Layer 19 of a small transformer language model trained on English Wikipedia (22 layers, counted from 0, width 64).
In attention head 1, each number of a token's query is one row of weights dot the token's vector x plus its bias. The head spreads its attention over the tokens so far by the softmax of query dot key.

Query weights of the head. A number n stands for (n - 500) times 0.0025.
q0 (bias -0.426): 615 559 755 496 637 409 394 193 869 475 578 392 292 705 183 446 607 462 466 488 381 467 648 348 464 712 380 375 594 459 566 639 302 296 713 533 68 675 375 341 665 549 569 561 708 771 325 338 501 263 513 521 571 546 255 530 487 561 601 318 604 560 487 444
q1 (bias 0.072): 570 706 494 583 494 607 577 500 635 616 467 505 628 615 365 595 698 460 464 694 587 279 526 361 631 506 549 444 578 671 495 584 387 462 324 661 537 413 201 454 516 479 390 713 667 559 419 515 538 448 439 570 519 321 718 658 402 414 447 439 573 452 529 372
q2 (bias -0.083): 388 355 350 442 565 338 481 624 307 420 551 458 314 439 676 393 419 382 399 225 410 708 359 389 626 283 337 583 364 369 495 414 534 635 581 384 655 465 501 594 474 699 709 388 433 594 570 401 429 475 457 518 535 383 519 403 489 538 514 642 584 617 473 504
q3 (bias -0.298): 586 512 401 378 648 502 539 342 647 678 568 427 392 644 142 506 776 456 445 322 490 445 690 333 433 625 592 550 595 311 471 643 478 552 681 427 354 504 553 185 665 367 447 561 334 474 315 615 365 440 531 410 595 613 385 455 732 459 607 472 516 464 359 457
q4 (bias 0.231): 610 754 545 689 468 596 395 734 526 357 450 454 513 648 911 409 489 585 428 700 562 573 356 456 494 502 433 436 574 828 415 529 437 506 295 626 557 413 238 649 427 705 512 638 564 727 696 396 542 546 587 515 438 277 573 503 363 600 489 471 592 601 664 700
q5 (bias 0.245): 466 436 360 672 327 499 450 587 356 536 473 524 423 412 694 442 217 537 542 632 628 484 333 636 573 363 625 549 413 621 440 425 590 476 534 603 782 563 682 484 438 593 462 402 448 386 618 472 647 634 514 490 478 333 542 442 447 462 469 510 523 417 545 537
q6 (bias 0.261): 369 428 299 625 386 519 364 458 423 517 451 590 624 354 682 606 368 756 622 701 609 541 456 815 454 308 557 264 485 475 502 352 688 480 487 642 890 583 757 692 465 359 433 515 357 301 624 590 551 583 564 577 378 491 646 412 384 432 458 561 473 304 511 522
q7 (bias -0.375): 562 331 593 476 542 463 570 470 270 512 718 622 489 336 440 334 707 351 484 309 527 656 672 267 505 531 478 555 384 268 563 465 433 732 662 257 259 553 588 348 488 496 586 413 536 565 447 499 396 291 682 404 646 776 506 289 763 435 547 418 591 681 342 342
q8 (bias 0.025): 427 502 158 742 471 361 520 583 464 623 457 396 449 771 527 619 676 462 342 440 346 419 516 357 567 494 497 497 249 550 502 585 572 507 455 563 593 620 300 805 687 487 452 645 271 813 326 473 401 475 421 522 713 463 444 558 599 580 456 361 552 680 627 590
q9 (bias 0.501): 443 236 722 465 427 551 190 642 399 507 447 556 510 668 645 690 158 577 531 811 483 836 495 510 513 663 540 287 762 581 379 125 468 649 470 676 378 380 667 768 128 379 225 468 673 528 643 266 767 609 382 637 452 473 277 535 369 311 355 707 565 261 460 565
q10 (bias -0.606): 540 407 548 439 737 305 634 391 494 504 635 562 577 365 401 445 453 331 570 403 666 495 735 427 287 465 494 607 442 383 440 547 499 579 859 325 563 538 627 278 585 321 632 337 526 364 539 634 314 363 586 598 399 698 423 225 645 416 495 162 452 527 438 412
q11 (bias -0.089): 395 713 495 573 472 618 552 574 489 491 458 514 520 384 463 626 722 487 488 400 439 516 653 540 647 499 544 676 413 370 724 573 500 510 503 437 489 374 412 524 452 502 631 466 538 789 427 609 568 495 661 615 538 661 422 406 700 682 513 355 364 746 419 593
q12 (bias 0.158): 445 441 421 543 460 677 529 618 359 355 529 443 571 265 473 580 722 523 589 515 504 704 465 570 719 553 672 641 608 379 827 359 459 620 365 509 295 412 265 665 397 514 422 464 578 759 388 560 443 598 558 380 669 495 340 483 630 883 513 488 564 706 629 523
q13 (bias 0.400): 508 485 448 747 588 435 468 724 713 618 377 454 320 558 689 648 523 703 483 452 416 447 356 390 554 659 340 430 516 694 313 351 588 365 260 560 674 657 365 620 552 743 466 521 563 541 497 532 588 644 306 355 410 383 514 625 502 466 531 770 575 433 651 672
q14 (bias -0.233): 557 473 559 222 621 482 620 504 636 632 419 507 598 659 250 453 382 395 420 392 439 583 608 484 431 586 555 417 463 357 335 550 531 262 524 467 493 445 488 305 522 401 662 406 392 416 565 408 517 432 607 509 281 483 264 464 401 482 555 493 329 467 316 355
q15 (bias -0.073): 756 321 446 334 569 449 886 452 515 443 729 523 436 572 328 449 609 413 660 370 392 521 490 426 450 470 684 406 460 291 544 438 667 561 290 461 331 613 478 590 523 411 518 647 185 294 334 492 246 463 498 324 675 575 622 548 551 460 560 599 542 147 547 503
q16 (bias 0.126): 533 279 447 918 403 399 301 542 584 526 305 534 536 610 522 484 335 743 560 375 555 596 358 481 515 494 527 373 618 564 554 456 420 205 696 855 682 680 411 767 800 670 540 725 468 526 345 357 494 517 563 582 529 384 504 522 454 541 458 640 521 231 657 452
q17 (bias -0.541): 514 418 614 649 614 274 565 215 579 560 438 507 566 545 522 446 467 120 608 599 532 349 667 520 307 370 530 469 588 726 465 677 315 479 602 396 612 504 721 383 543 416 542 531 466 347 402 410 477 202 538 414 417 711 570 427 633 337 526 231 385 567 592 373
q18 (bias -0.334): 490 635 571 338 513 485 624 501 627 412 515 535 570 449 400 464 627 363 464 238 492 433 609 508 527 641 506 706 448 442 425 462 524 589 567 401 296 409 438 333 600 548 512 521 412 500 509 626 477 508 651 479 482 711 495 406 564 494 558 499 473 632 406 573
q19 (bias 0.422): 324 280 752 519 392 482 261 750 359 667 251 718 457 568 666 636 340 592 426 592 640 687 337 611 593 369 429 443 800 570 511 448 296 514 541 652 511 312 484 719 536 626 292 481 472 562 598 263 568 468 332 395 466 417 424 708 381 635 349 624 446 279 713 607
q20 (bias 0.451): 400 313 487 617 499 561 350 674 310 645 244 448 445 477 345 773 538 975 409 299 539 631 610 528 493 470 551 714 645 628 685 465 620 460 423 463 558 471 369 816 413 700 439 405 543 456 568 593 393 853 421 339 550 569 517 711 457 594 448 725 628 740 642 507
q21 (bias -0.101): 589 498 478 569 687 527 503 366 526 589 559 385 276 384 386 487 673 433 473 525 406 475 539 256 596 565 573 575 551 624 541 462 557 411 567 475 370 497 468 289 476 654 652 463 653 614 432 443 559 408 302 580 440 611 583 657 500 483 614 420 498 570 450 340
q22 (bias -0.016): 502 818 579 357 559 618 621 637 665 447 500 472 582 152 218 562 541 468 449 404 657 457 509 542 492 581 832 749 501 412 583 403 536 770 632 290 373 326 326 535 531 548 586 584 488 452 511 477 358 484 387 519 571 652 344 473 609 627 640 468 444 707 509 557
q23 (bias -0.022): 555 310 474 663 497 400 466 595 250 440 617 800 435 579 618 492 252 617 451 387 506 529 670 627 220 343 551 457 457 617 499 753 316 549 778 511 503 490 619 491 769 357 334 531 551 285 761 384 606 533 472 380 374 615 622 462 524 489 447 295 415 326 501 548
q24 (bias 0.046): 523 562 305 409 440 458 570 584 498 473 484 497 585 467 274 522 489 604 384 624 447 556 510 578 437 554 603 592 503 405 777 507 399 508 448 485 627 583 468 484 367 481 718 341 533 482 457 478 524 535 407 616 255 325 682 377 676 589 581 494 554 673 415 338
q25 (bias 0.042): 579 448 578 392 460 629 210 699 476 510 577 517 594 532 342 590 444 414 385 663 584 649 537 553 650 392 557 827 631 500 559 413 530 471 433 525 212 416 532 269 196 346 533 349 543 350 472 390 549 405 314 506 391 534 337 444 302 442 483 346 503 562 562 412
q26 (bias 0.024): 614 643 561 455 521 353 498 554 536 541 511 374 387 463 384 636 610 455 504 661 502 398 559 407 578 648 423 700 784 494 450 526 473 596 300 718 438 451 603 443 379 546 578 552 520 566 418 271 578 505 603 483 694 758 563 769 506 441 540 253 302 399 315 401
q27 (bias 0.094): 654 531 433 704 482 324 442 557 502 471 495 278 636 698 571 293 542 716 453 565 514 543 388 547 590 507 601 488 662 539 476 387 599 539 477 572 595 553 627 470 683 324 407 562 419 181 674 474 306 437 769 406 463 611 428 684 566 438 618 471 504 302 646 578
q28 (bias 0.027): 427 527 625 132 639 543 604 614 394 530 376 473 372 645 584 525 580 401 426 487 303 546 612 513 458 611 321 217 592 342 522 314 590 714 516 635 451 384 588 630 451 373 588 325 235 524 759 380 361 515 278 520 390 658 402 636 406 529 432 708 399 377 369 373
q29 (bias -0.001): 364 245 423 473 583 513 535 756 234 678 504 566 522 383 473 653 547 490 427 296 531 481 746 447 541 454 500 394 561 391 640 470 450 456 691 414 592 384 568 388 461 441 482 378 576 424 603 583 510 623 624 511 299 580 505 390 466 548 498 479 596 481 538 602
q30 (bias -0.084): 630 480 627 508 491 537 377 530 436 445 794 341 425 538 517 569 422 680 610 901 421 623 535 513 398 650 780 442 412 582 319 635 568 368 601 464 515 583 601 208 540 392 567 385 775 611 627 357 629 497 852 449 462 476 384 276 758 308 381 375 675 431 666 463
q31 (bias 0.104): 392 307 583 500 461 392 401 461 528 525 485 593 325 481 543 579 489 547 492 459 530 709 554 580 420 504 640 322 454 569 445 463 719 866 481 702 569 716 371 558 615 531 483 567 489 533 496 356 447 620 411 402 728 564 554 432 486 348 598 573 818 456 492 505

Each question shows a short text with each token's key, already scaled and adjusted for position as the last token sees it. A number n stands for (n - 500) times 0.00067.

Then comes the last token's vector x. A number n stands for (n - 500) times 0.011.

0 " Ang": 591 354 395 619 571 393 542 440 515 497 456 520 492 458 489 498 393 477 513 530 498 298 328 637 417 541 412 518 353 538 519 558
1 "les": 641 443 401 524 612 408 464 435 577 582 396 504 577 575 457 434 463 378 479 623 655 399 361 600 425 548 434 408 532 540 561 440
2 ".": 535 548 423 488 567 459 497 397 506 622 379 553 584 621 516 415 508 332 518 605 686 341 453 437 530 501 500 448 553 500 540 341
3 " I": 467 577 476 406 597 518 559 390 511 569 343 551 594 647 415 415 529 324 448 603 617 387 358 539 492 535 496 446 529 493 409 539
4 "m": 351 543 572 336 579 539 532 504 507 655 411 475 505 501 456 554 393 353 524 566 589 289 436 526 511 583 428 418 541 531 546 575
5 "port": 418 406 572 444 533 605 551 459 492 545 412 526 561 604 438 513 463 384 550 666 550 274 338 622 485 495 513 453 386 521 477 530
x: 550 548 588 476 501 606 506 588 594 526 389 667 460 460 582 424 473 902 442 552 400 570 492 485 645 490 606 449 597 510 412 507 502 561 451 460 548 462 360 551 446 508 339 419 515 542 552 383 662 501 434 568 462 518 642 562 303 538 507 541 431 435 628 442
Which two tokens does the last token look at most, in order? 3 " I", 2 "."

0 " w": 529 406 391 558 641 377 475 444 526 536 431 475 484 490 417 565 454 347 508 560 507 282 333 750 471 382 473 440 329 552 450 523
1 "inning": 619 423 389 538 645 403 494 396 557 628 366 511 602 557 457 525 418 319 473 731 601 331 352 522 527 512 401 482 466 471 418 477
2 " per": 597 625 361 410 611 479 543 455 578 619 441 514 490 507 478 506 355 446 533 618 491 224 309 527 552 547 386 488 407 463 341 566
3 "c": 355 609 430 354 615 480 587 494 554 459 450 577 441 499 481 616 341 541 520 568 452 260 317 589 559 442 514 442 406 448 450 687
4 "ent": 353 597 534 336 642 531 551 463 524 640 430 495 537 552 460 523 418 390 509 689 625 297 314 563 572 513 395 435 473 386 465 551
5 "age": 347 462 563 412 619 583 564 436 485 641 392 489 594 575 441 479 451 313 469 691 644 314 334 488 518 479 387 436 512 468 399 489
x: 585 510 458 482 394 542 468 552 593 571 305 483 565 546 415 531 574 938 508 434 433 422 475 415 455 613 498 592 634 423 364 300 504 503 523 514 457 408 452 546 376 508 471 425 483 591 436 552 487 560 446 465 504 505 349 586 436 617 477 501 557 552 552 537
Which two tokens does the last token look at most, in order? 1 "inning", 5 "age"

0 " to": 517 394 428 572 594 397 457 419 576 579 390 573 583 559 477 435 450 376 462 649 532 385 370 505 498 540 468 489 460 486 474 499
1 " the": 549 466 430 571 598 432 473 414 557 562 362 572 570 573 473 434 443 416 496 686 601 394 375 505 427 510 500 494 507 471 492 537
2 " rec": 499 577 428 416 586 473 511 474 511 587 505 548 479 496 469 572 376 511 472 653 460 342 377 562 604 491 473 504 471 512 338 571
3 "om": 449 654 457 333 590 527 567 483 562 584 386 475 493 543 446 509 451 416 530 563 548 345 381 551 543 507 487 459 443 447 488 579
4 "m": 371 505 574 391 519 525 545 560 540 571 469 485 406 488 517 568 398 418 499 544 488 388 314 622 579 476 553 400 511 525 538 585
5 "end": 407 420 578 422 530 551 571 492 471 583 437 498 489 526 486 524 401 389 532 622 509 304 331 540 556 471 470 448 475 500 457 583
x: 426 480 452 497 425 643 463 426 564 559 277 556 506 575 547 526 461 758 421 631 524 503 500 418 591 566 590 460 631 641 417 419 368 445 543 567 545 430 189 589 426 617 338 365 427 583 527 511 629 502 444 453 589 456 452 507 292 640 441 445 443 570 598 447
Which token does the last token look at most? 1 " the"

0 "re": 523 300 374 589 593 390 470 481 623 621 398 531 590 536 428 430 381 327 481 771 704 292 199 587 485 527 404 433 451 581 496 456
1 ":": 474 498 512 564 530 467 457 419 584 564 359 514 627 691 567 427 488 188 479 670 828 301 436 426 435 569 425 474 650 521 570 304
2 " B": 578 579 357 380 670 548 521 543 512 600 459 516 477 427 435 506 341 406 494 730 573 195 135 592 444 507 341 474 435 594 506 450
3 "amb": 459 676 416 340 697 518 537 453 533 547 431 554 541 466 382 553 363 474 464 689 502 333 147 791 429 442 485 466 417 562 545 638
4 "ur": 317 577 545 362 619 548 554 478 576 522 393 534 528 553 395 498 389 414 581 708 638 239 226 743 423 463 413 349 391 575 477 615
5 "gh": 337 440 573 382 642 636 549 464 502 560 373 503 583 583 384 512 399 338 523 707 678 346 194 750 408 473 395 380 462 584 505 526
x: 519 421 538 410 488 545 405 529 558 535 187 587 373 555 515 544 444 930 424 480 427 563 574 524 592 514 582 578 478 417 341 476 553 448 462 539 415 507 547 484 484 513 511 393 520 568 480 419 618 486 429 435 423 622 543 577 581 449 533 432 467 497 568 582
Which token does the last token look at most, and with what share of its attention? 1 ":", with about 60%

0 "ol": 550 340 398 600 569 370 447 455 557 535 430 589 571 503 455 465 327 394 520 735 689 200 169 674 499 564 362 434 374 594 532 516
1 "es": 701 428 352 499 615 396 465 420 641 627 374 536 603 593 429 413 428 289 440 743 774 348 231 588 519 573 381 406 523 554 564 422
2 ".": 570 557 360 492 609 430 495 344 522 696 325 587 617 658 514 379 494 246 512 688 762 255 390 359 525 472 511 464 569 526 548 285
3 " On": 495 639 428 383 729 538 552 377 514 640 360 530 584 603 551 447 403 224 357 754 552 371 274 552 643 558 378 413 414 435 448 303
4 " September": 299 524 504 305 741 635 603 378 532 561 357 572 595 545 427 508 390 264 392 640 566 299 239 585 698 490 455 490 386 430 516 400
5 " ": 420 522 589 440 628 624 529 431 447 691 449 480 482 562 425 559 263 424 459 756 669 218 231 481 683 487 535 491 608 458 558 291
x: 591 681 404 401 344 472 461 566 353 529 654 414 550 671 407 470 489 743 265 504 390 391 427 611 502 550 523 557 701 627 493 446 529 526 513 534 414 612 547 564 397 462 439 379 444 434 477 312 613 572 529 401 435 350 524 417 607 328 473 561 284 546 518 577
Which token does the last token look at most? 4 " September"

0 " consid": 527 441 416 558 556 483 544 446 544 469 429 562 432 483 499 475 441 439 476 567 461 370 254 628 582 484 487 490 506 509 509 571
1 "ered": 587 438 416 535 634 451 491 418 554 591 395 535 538 553 452 463 451 380 511 668 539 378 402 507 556 514 467 463 473 459 447 489
2 " l": 570 515 445 446 571 546 501 495 524 574 472 512 477 528 436 475 405 516 503 667 460 470 291 640 495 511 545 507 365 496 432 531
3 "ess": 501 612 456 394 614 543 552 457 550 569 411 502 509 498 439 488 442 463 504 629 524 394 378 607 567 563 383 483 426 459 493 580
4 " pro": 399 530 587 420 512 558 509 509 543 635 509 499 555 489 421 463 426 494 474 568 496 349 373 496 472 524 358 493 403 576 389 544
5 "b": 434 421 591 450 501 584 505 517 522 562 486 494 479 490 451 516 392 502 527 603 429 292 347 574 498 466 507 478 405 581 444 555
x: 333 471 484 526 525 454 361 486 373 467 318 447 466 495 717 463 535 707 512 651 474 459 495 394 609 466 446 484 557 567 591 503 418 615 578 657 583 457 445 603 472 693 553 539 435 598 531 419 577 560 696 398 510 350 621 518 191 439 489 455 437 724 645 651
Which two tokens does the last token look at most, in order? 3 "ess", 1 "ered"

0 " to": 523 357 403 597 626 362 443 391 602 606 352 598 612 579 470 413 432 333 449 700 543 346 325 506 497 553 457 485 446 481 465 499
1 " the": 566 455 406 595 632 409 464 384 577 584 314 597 594 597 464 411 424 387 494 750 636 357 332 507 402 514 501 492 510 462 489 550
2 " two": 606 556 387 447 648 490 472 389 603 606 287 586 615 598 372 424 488 351 487 724 597 349 453 398 508 510 409 511 489 505 488 513
3 " main": 478 673 431 345 658 544 571 421 520 616 349 501 578 529 432 450 441 365 496 692 553 274 379 535 469 437 382 452 425 533 432 547
4 " tra": 317 510 602 347 560 586 530 497 557 647 447 482 525 528 439 511 398 444 481 633 468 291 340 531 476 372 483 428 314 638 388 583
5 "ck": 330 393 612 383 625 640 584 442 459 618 371 438 621 594 402 479 460 373 482 655 595 264 416 496 422 492 464 545 457 499 433 515
x: 511 578 413 455 314 528 429 635 549 537 344 472 498 582 447 651 560 860 610 503 382 349 522 368 502 652 525 515 564 493 434 206 493 519 516 420 506 506 502 488 460 514 554 517 553 504 488 367 582 548 474 462 561 525 465 497 343 668 543 619 487 556 671 465
Which token does the last token look at most? 2 " two"

0 " with": 482 403 438 588 596 408 443 414 630 619 367 573 587 627 475 416 435 315 490 721 640 341 390 435 530 562 417 504 500 498 457 437
1 " a": 546 477 434 514 627 467 475 419 637 535 300 596 578 619 439 406 464 370 456 762 603 347 318 544 501 497 438 456 502 501 461 544
2 " rel": 585 540 390 463 589 495 508 439 549 572 376 551 428 548 494 492 402 311 575 619 562 304 285 688 604 502 454 444 425 552 404 607
3 "ay": 519 710 436 361 679 484 550 400 553 603 356 508 556 561 443 463 437 382 507 723 613 327 424 512 527 506 420 428 488 433 414 541
4 " sign": 378 564 533 358 640 604 559 451 453 639 448 481 555 461 495 529 383 351 514 657 516 234 370 569 564 494 377 470 384 545 428 523
5 "al": 343 429 593 407 605 636 582 435 481 639 390 466 576 561 463 477 427 355 524 731 595 287 390 541 544 495 429 438 470 469 409 521
x: 526 534 436 379 339 567 530 547 580 559 255 486 531 459 367 493 595 918 502 498 417 446 467 369 560 534 530 509 657 537 413 332 456 518 559 538 512 417 410 492 412 565 434 387 571 552 491 493 503 531 405 475 541 452 420 475 414 606 453 559 467 601 630 462
Which token does the last token look at most? 0 " with"

0 "2": 480 476 475 503 495 493 464 486 551 562 424 519 524 570 498 504 475 312 486 619 679 298 452 374 529 441 489 488 562 492 593 326
1 "0": 521 502 477 494 493 509 472 484 570 567 416 544 586 582 446 531 451 373 477 649 622 252 361 374 494 389 531 524 502 503 512 434
2 "1": 486 499 494 469 503 510 509 468 515 567 422 494 532 538 495 555 521 358 486 596 551 280 484 342 547 271 504 443 557 542 639 444
3 "9": 505 559 473 463 565 498 516 408 504 585 407 502 553 582 500 477 491 307 504 633 647 284 444 438 468 379 453 393 482 519 459 437
4 " f": 436 497 537 405 555 545 525 487 538 594 477 537 532 476 456 535 420 408 496 589 495 235 320 543 472 373 397 482 407 593 481 523
5 "ig": 482 412 602 437 513 529 587 497 541 614 470 506 448 532 481 583 392 447 534 634 567 266 549 517 566 525 424 462 372 497 431 655
x: 443 594 436 599 391 514 492 532 441 688 338 497 504 420 648 706 522 518 510 534 658 509 221 584 656 353 633 443 606 383 542 398 294 518 485 734 415 588 325 476 418 363 464 504 507 594 485 542 439 553 438 311 506 425 613 502 431 503 432 663 531 580 555 524
Which token does the last token look at most? 3 "9"

0 " the": 510 423 456 619 611 389 449 434 596 581 323 601 610 578 420 418 443 403 490 760 605 343 301 533 389 463 500 495 486 495 483 549
1 " Pr": 514 571 441 467 545 510 458 473 550 533 489 516 537 491 473 412 433 560 598 657 585 243 376 728 413 466 501 472 347 689 502 689
2 "ince": 657 621 363 428 673 430 517 401 498 573 411 561 599 482 396 448 412 403 488 712 556 330 282 575 456 446 431 433 472 525 533 551
3 " William": 467 704 371 373 704 511 537 379 473 550 384 532 594 520 419 429 416 384 486 618 548 334 300 604 401 534 463 509 458 546 608 480
4 " R": 441 509 587 419 576 624 480 497 544 495 371 581 487 491 453 462 366 454 519 692 540 288 298 723 624 601 434 491 414 603 564 486
5 "ail": 353 386 643 383 591 639 575 460 528 599 389 497 549 510 433 478 349 398 540 693 568 287 379 621 440 473 453 470 416 620 538 514
x: 455 565 381 464 422 564 475 655 325 700 233 564 439 506 518 485 492 795 462 483 500 491 659 428 585 558 496 531 583 482 324 291 414 487 472 407 423 535 653 444 581 674 545 481 540 491 495 534 667 564 407 465 547 417 499 460 488 617 323 573 540 568 653 547
Which token does the last token look at most, and with what share of its attention? 5 "ail", with about 40%

0 ":": 490 509 502 547 543 457 437 449 589 567 390 541 597 627 500 428 489 273 492 663 731 298 418 408 476 520 459 480 636 500 541 382
1 " B": 588 484 350 478 649 491 529 519 511 578 457 515 475 449 446 509 366 407 503 677 562 248 226 563 470 499 394 474 462 572 504 460
2 "amb": 600 603 373 432 655 457 519 454 532 535 441 548 533 478 412 542 397 467 475 647 510 362 227 731 454 458 492 471 436 547 537 607
3 "ur": 481 650 467 396 609 507 527 460 570 509 411 541 536 552 413 487 417 412 562 665 628 314 288 697 436 479 445 387 418 569 515 581
4 "gh": 386 595 506 383 649 570 531 456 509 550 387 509 573 563 407 505 432 358 512 673 634 404 267 694 432 481 444 409 470 555 526 514
5 " is": 366 468 605 426 563 655 608 428 517 638 328 463 561 563 459 387 478 268 449 651 602 386 445 537 521 551 468 405 572 550 572 412
x: 448 481 604 360 548 541 417 492 378 674 199 460 593 578 401 576 553 737 586 524 378 529 400 520 614 494 498 511 647 476 513 379 533 412 418 423 435 444 525 551 289 709 562 541 510 441 503 640 556 557 622 662 441 645 496 545 433 658 295 513 606 453 403 582
Which token does the last token look at most? 0 ":"

0 "ther": 504 402 460 568 556 417 473 446 524 591 438 523 577 514 448 461 454 391 479 629 588 385 367 507 462 482 460 482 513 527 489 472
1 "n": 598 469 421 522 577 445 488 470 549 576 439 527 535 515 461 471 432 416 507 630 575 365 345 553 452 492 461 480 486 524 486 507
2 " end": 577 603 412 416 601 499 520 465 497 563 488 494 537 476 469 523 423 416 487 591 517 334 389 542 536 491 453 471 404 502 486 489
3 " of": 472 603 424 421 603 508 549 419 523 584 417 520 549 537 484 476 442 397 508 573 544 351 403 538 460 490 453 494 418 474 492 496
4 " the": 444 531 458 405 600 550 538 432 522 569 378 523 541 558 484 461 448 428 511 638 572 371 401 523 454 467 492 483 451 479 498 545
5 " pl": 434 427 590 434 527 552 521 522 518 536 483 530 491 462 463 538 389 495 529 601 467 321 372 545 490 460 521 492 396 516 460 568
x: 235 462 369 454 413 481 490 560 300 438 403 478 438 553 603 493 437 759 421 382 443 491 479 654 595 477 555 448 583 499 502 615 530 556 497 545 721 555 507 613 486 575 279 465 503 674 655 477 684 620 379 440 461 340 472 488 475 698 567 480 625 528 587 469
Which token does the last token look at most? 4 " the"

0 "ic": 519 334 377 596 600 390 461 449 620 623 380 543 574 535 429 450 356 315 489 822 684 262 241 529 473 449 407 456 482 582 482 523
1 " ad": 666 530 299 351 620 540 594 501 562 584 502 460 590 440 404 571 363 451 399 539 477 236 126 581 395 532 372 502 412 511 396 662
2 "ap": 487 636 398 444 597 435 584 361 493 519 384 639 555 486 476 419 420 429 459 660 554 72 261 690 601 487 424 437 462 608 409 545
3 "t": 491 665 481 351 553 534 607 472 538 674 453 492 413 553 482 572 305 278 532 788 575 253 277 574 632 408 471 397 444 524 447 657
4 "ion": 301 624 547 334 685 581 577 385 503 681 375 483 587 576 445 449 398 286 463 765 646 281 305 544 545 469 435 389 500 463 421 524
5 " of": 361 449 544 349 613 651 606 380 468 692 322 509 613 632 472 418 437 234 455 750 648 298 294 474 463 484 405 476 442 524 458 473
x: 615 485 526 440 416 581 502 489 382 507 216 456 607 420 531 573 541 929 467 443 470 527 504 471 468 557 476 515 552 561 453 356 569 446 545 499 402 478 392 525 481 555 436 523 486 516 422 548 448 553 610 486 535 634 428 501 344 548 419 403 480 491 389 637
Which token does the last token look at most? 5 " of"

0 "ber": 565 317 379 590 577 351 483 407 537 560 415 496 589 493 431 453 462 418 481 605 561 273 278 701 423 453 352 351 353 607 504 512
1 "g": 630 464 401 520 590 443 463 462 568 565 417 503 592 551 460 460 436 364 536 679 682 219 274 612 416 509 350 384 389 612 478 452
2 " to": 621 611 363 421 706 499 492 368 580 614 318 572 630 603 489 371 472 330 455 683 536 325 324 516 477 568 423 469 358 513 488 488
3 "g": 397 586 463 394 534 553 602 587 537 612 486 552 546 462 388 633 371 443 396 610 419 195 309 562 486 444 290 471 463 601 443 659
4 "ether": 389 649 507 398 680 581 560 331 533 622 373 539 587 585 437 405 447 330 456 741 577 326 406 484 597 496 391 430 466 547 342 429
5 " with": 399 460 569 386 576 645 581 385 498 691 331 515 554 654 480 415 442 302 495 752 612 326 363 468 531 542 417 494 412 539 418 431
x: 552 531 554 442 396 512 503 583 357 533 234 430 554 413 574 614 512 916 520 484 448 527 511 566 432 501 429 504 575 508 458 321 509 438 565 502 421 484 417 589 435 559 461 522 428 449 501 589 502 525 665 430 462 624 495 454 320 512 458 426 431 629 445 540
Which token does the last token look at most? 5 " with"

0 "orth": 511 364 400 570 570 397 499 482 535 520 437 520 534 492 445 512 430 436 527 610 551 367 358 598 477 499 459 454 418 544 522 494
1 "umb": 594 481 406 517 563 444 511 471 516 492 482 536 510 466 460 536 390 499 512 609 490 289 355 589 462 457 477 453 451 562 498 546
2 "ri": 541 574 456 437 525 489 540 492 544 507 474 500 495 526 462 513 440 476 501 584 566 335 309 601 436 445 456 469 396 541 412 569
3 "an": 490 606 454 426 618 511 502 462 537 573 434 513 561 514 443 474 435 452 491 651 567 356 370 554 446 463 424 449 460 548 501 501
4 " d": 473 537 536 472 532 533 471 521 529 474 483 493 399 519 530 479 466 444 511 575 527 361 318 639 535 518 406 457 414 589 386 484
5 "ial": 452 431 579 454 555 605 574 488 468 593 469 506 580 490 426 544 457 456 395 591 428 400 325 544 546 456 445 509 497 530 513 578
x: 408 265 457 561 483 592 447 588 386 615 451 564 546 562 525 440 299 685 430 480 439 618 353 442 403 484 479 501 465 492 370 356 614 394 512 658 464 533 288 529 289 574 502 502 554 395 592 379 420 669 366 612 558 411 527 529 325 362 333 471 364 533 647 574
Which two tokens does the last token look at most, in order? 3 "an", 5 "ial"

0 "3": 465 470 467 499 516 475 449 486 556 568 389 544 562 581 475 541 476 275 482 663 720 254 401 386 517 483 455 474 575 510 574 328
1 " w": 573 491 380 467 646 441 484 441 538 550 409 468 503 538 430 576 495 311 508 527 538 272 363 714 492 354 500 364 365 544 451 552
2 "inning": 623 570 387 457 665 468 533 397 532 637 371 490 588 558 457 535 409 323 495 715 604 302 386 525 536 510 400 461 448 494 438 484
3 " per": 447 643 436 357 618 521 546 464 549 623 452 507 496 487 469 516 357 463 526 617 475 224 321 539 546 574 388 488 412 467 334 571
4 "c": 331 438 524 344 614 520 586 510 557 470 441 566 442 498 483 616 342 529 519 567 461 262 325 591 551 436 520 430 413 449 447 686
5 "ent": 346 423 616 380 623 573 561 476 501 645 438 492 534 541 460 541 411 395 503 684 616 295 324 548 575 520 394 431 474 385 476 558
x: 465 536 449 528 407 503 583 529 615 673 262 585 545 574 433 524 570 866 413 410 469 366 421 477 481 572 545 563 470 523 384 339 430 541 617 531 565 433 337 532 355 439 530 450 497 635 469 525 537 671 425 433 473 506 354 610 365 538 508 557 487 569 554 533
Which token does the last token look at most, and with what share of its attention? 0 "3", with about 50%

0 " the": 511 414 451 633 624 376 443 426 607 591 303 613 622 587 411 408 436 391 489 791 617 325 277 537 376 459 500 494 484 495 481 554
1 " ": 493 474 437 428 594 449 429 512 584 604 368 564 516 562 401 580 445 473 456 837 578 243 256 427 441 369 558 489 553 592 386 446
2 "9": 477 515 507 449 501 535 507 503 581 533 411 551 586 562 315 552 541 446 385 664 553 278 373 249 386 359 401 690 600 400 711 442
3 "th": 454 646 402 362 692 510 553 427 558 594 322 563 588 563 405 530 384 341 498 704 556 252 293 514 418 375 426 454 509 440 476 571
4 "-c": 435 387 522 413 589 527 551 458 447 529 584 536 546 432 393 659 251 564 529 631 478 203 312 723 410 402 542 534 498 513 420 622
5 "ent": 398 447 653 415 598 588 585 523 526 481 483 512 470 477 511 556 337 501 547 768 516 247 366 628 612 372 386 343 312 511 456 625
x: 439 692 436 710 393 435 570 519 567 528 292 567 358 458 584 471 555 630 350 423 520 500 391 474 458 464 592 340 476 333 422 468 464 493 497 619 437 493 373 388 342 434 468 339 371 661 418 512 591 688 406 405 560 513 563 393 268 484 325 617 606 622 519 668
Which token does the last token look at most, and with what share of its attention? 3 "th", with about 60%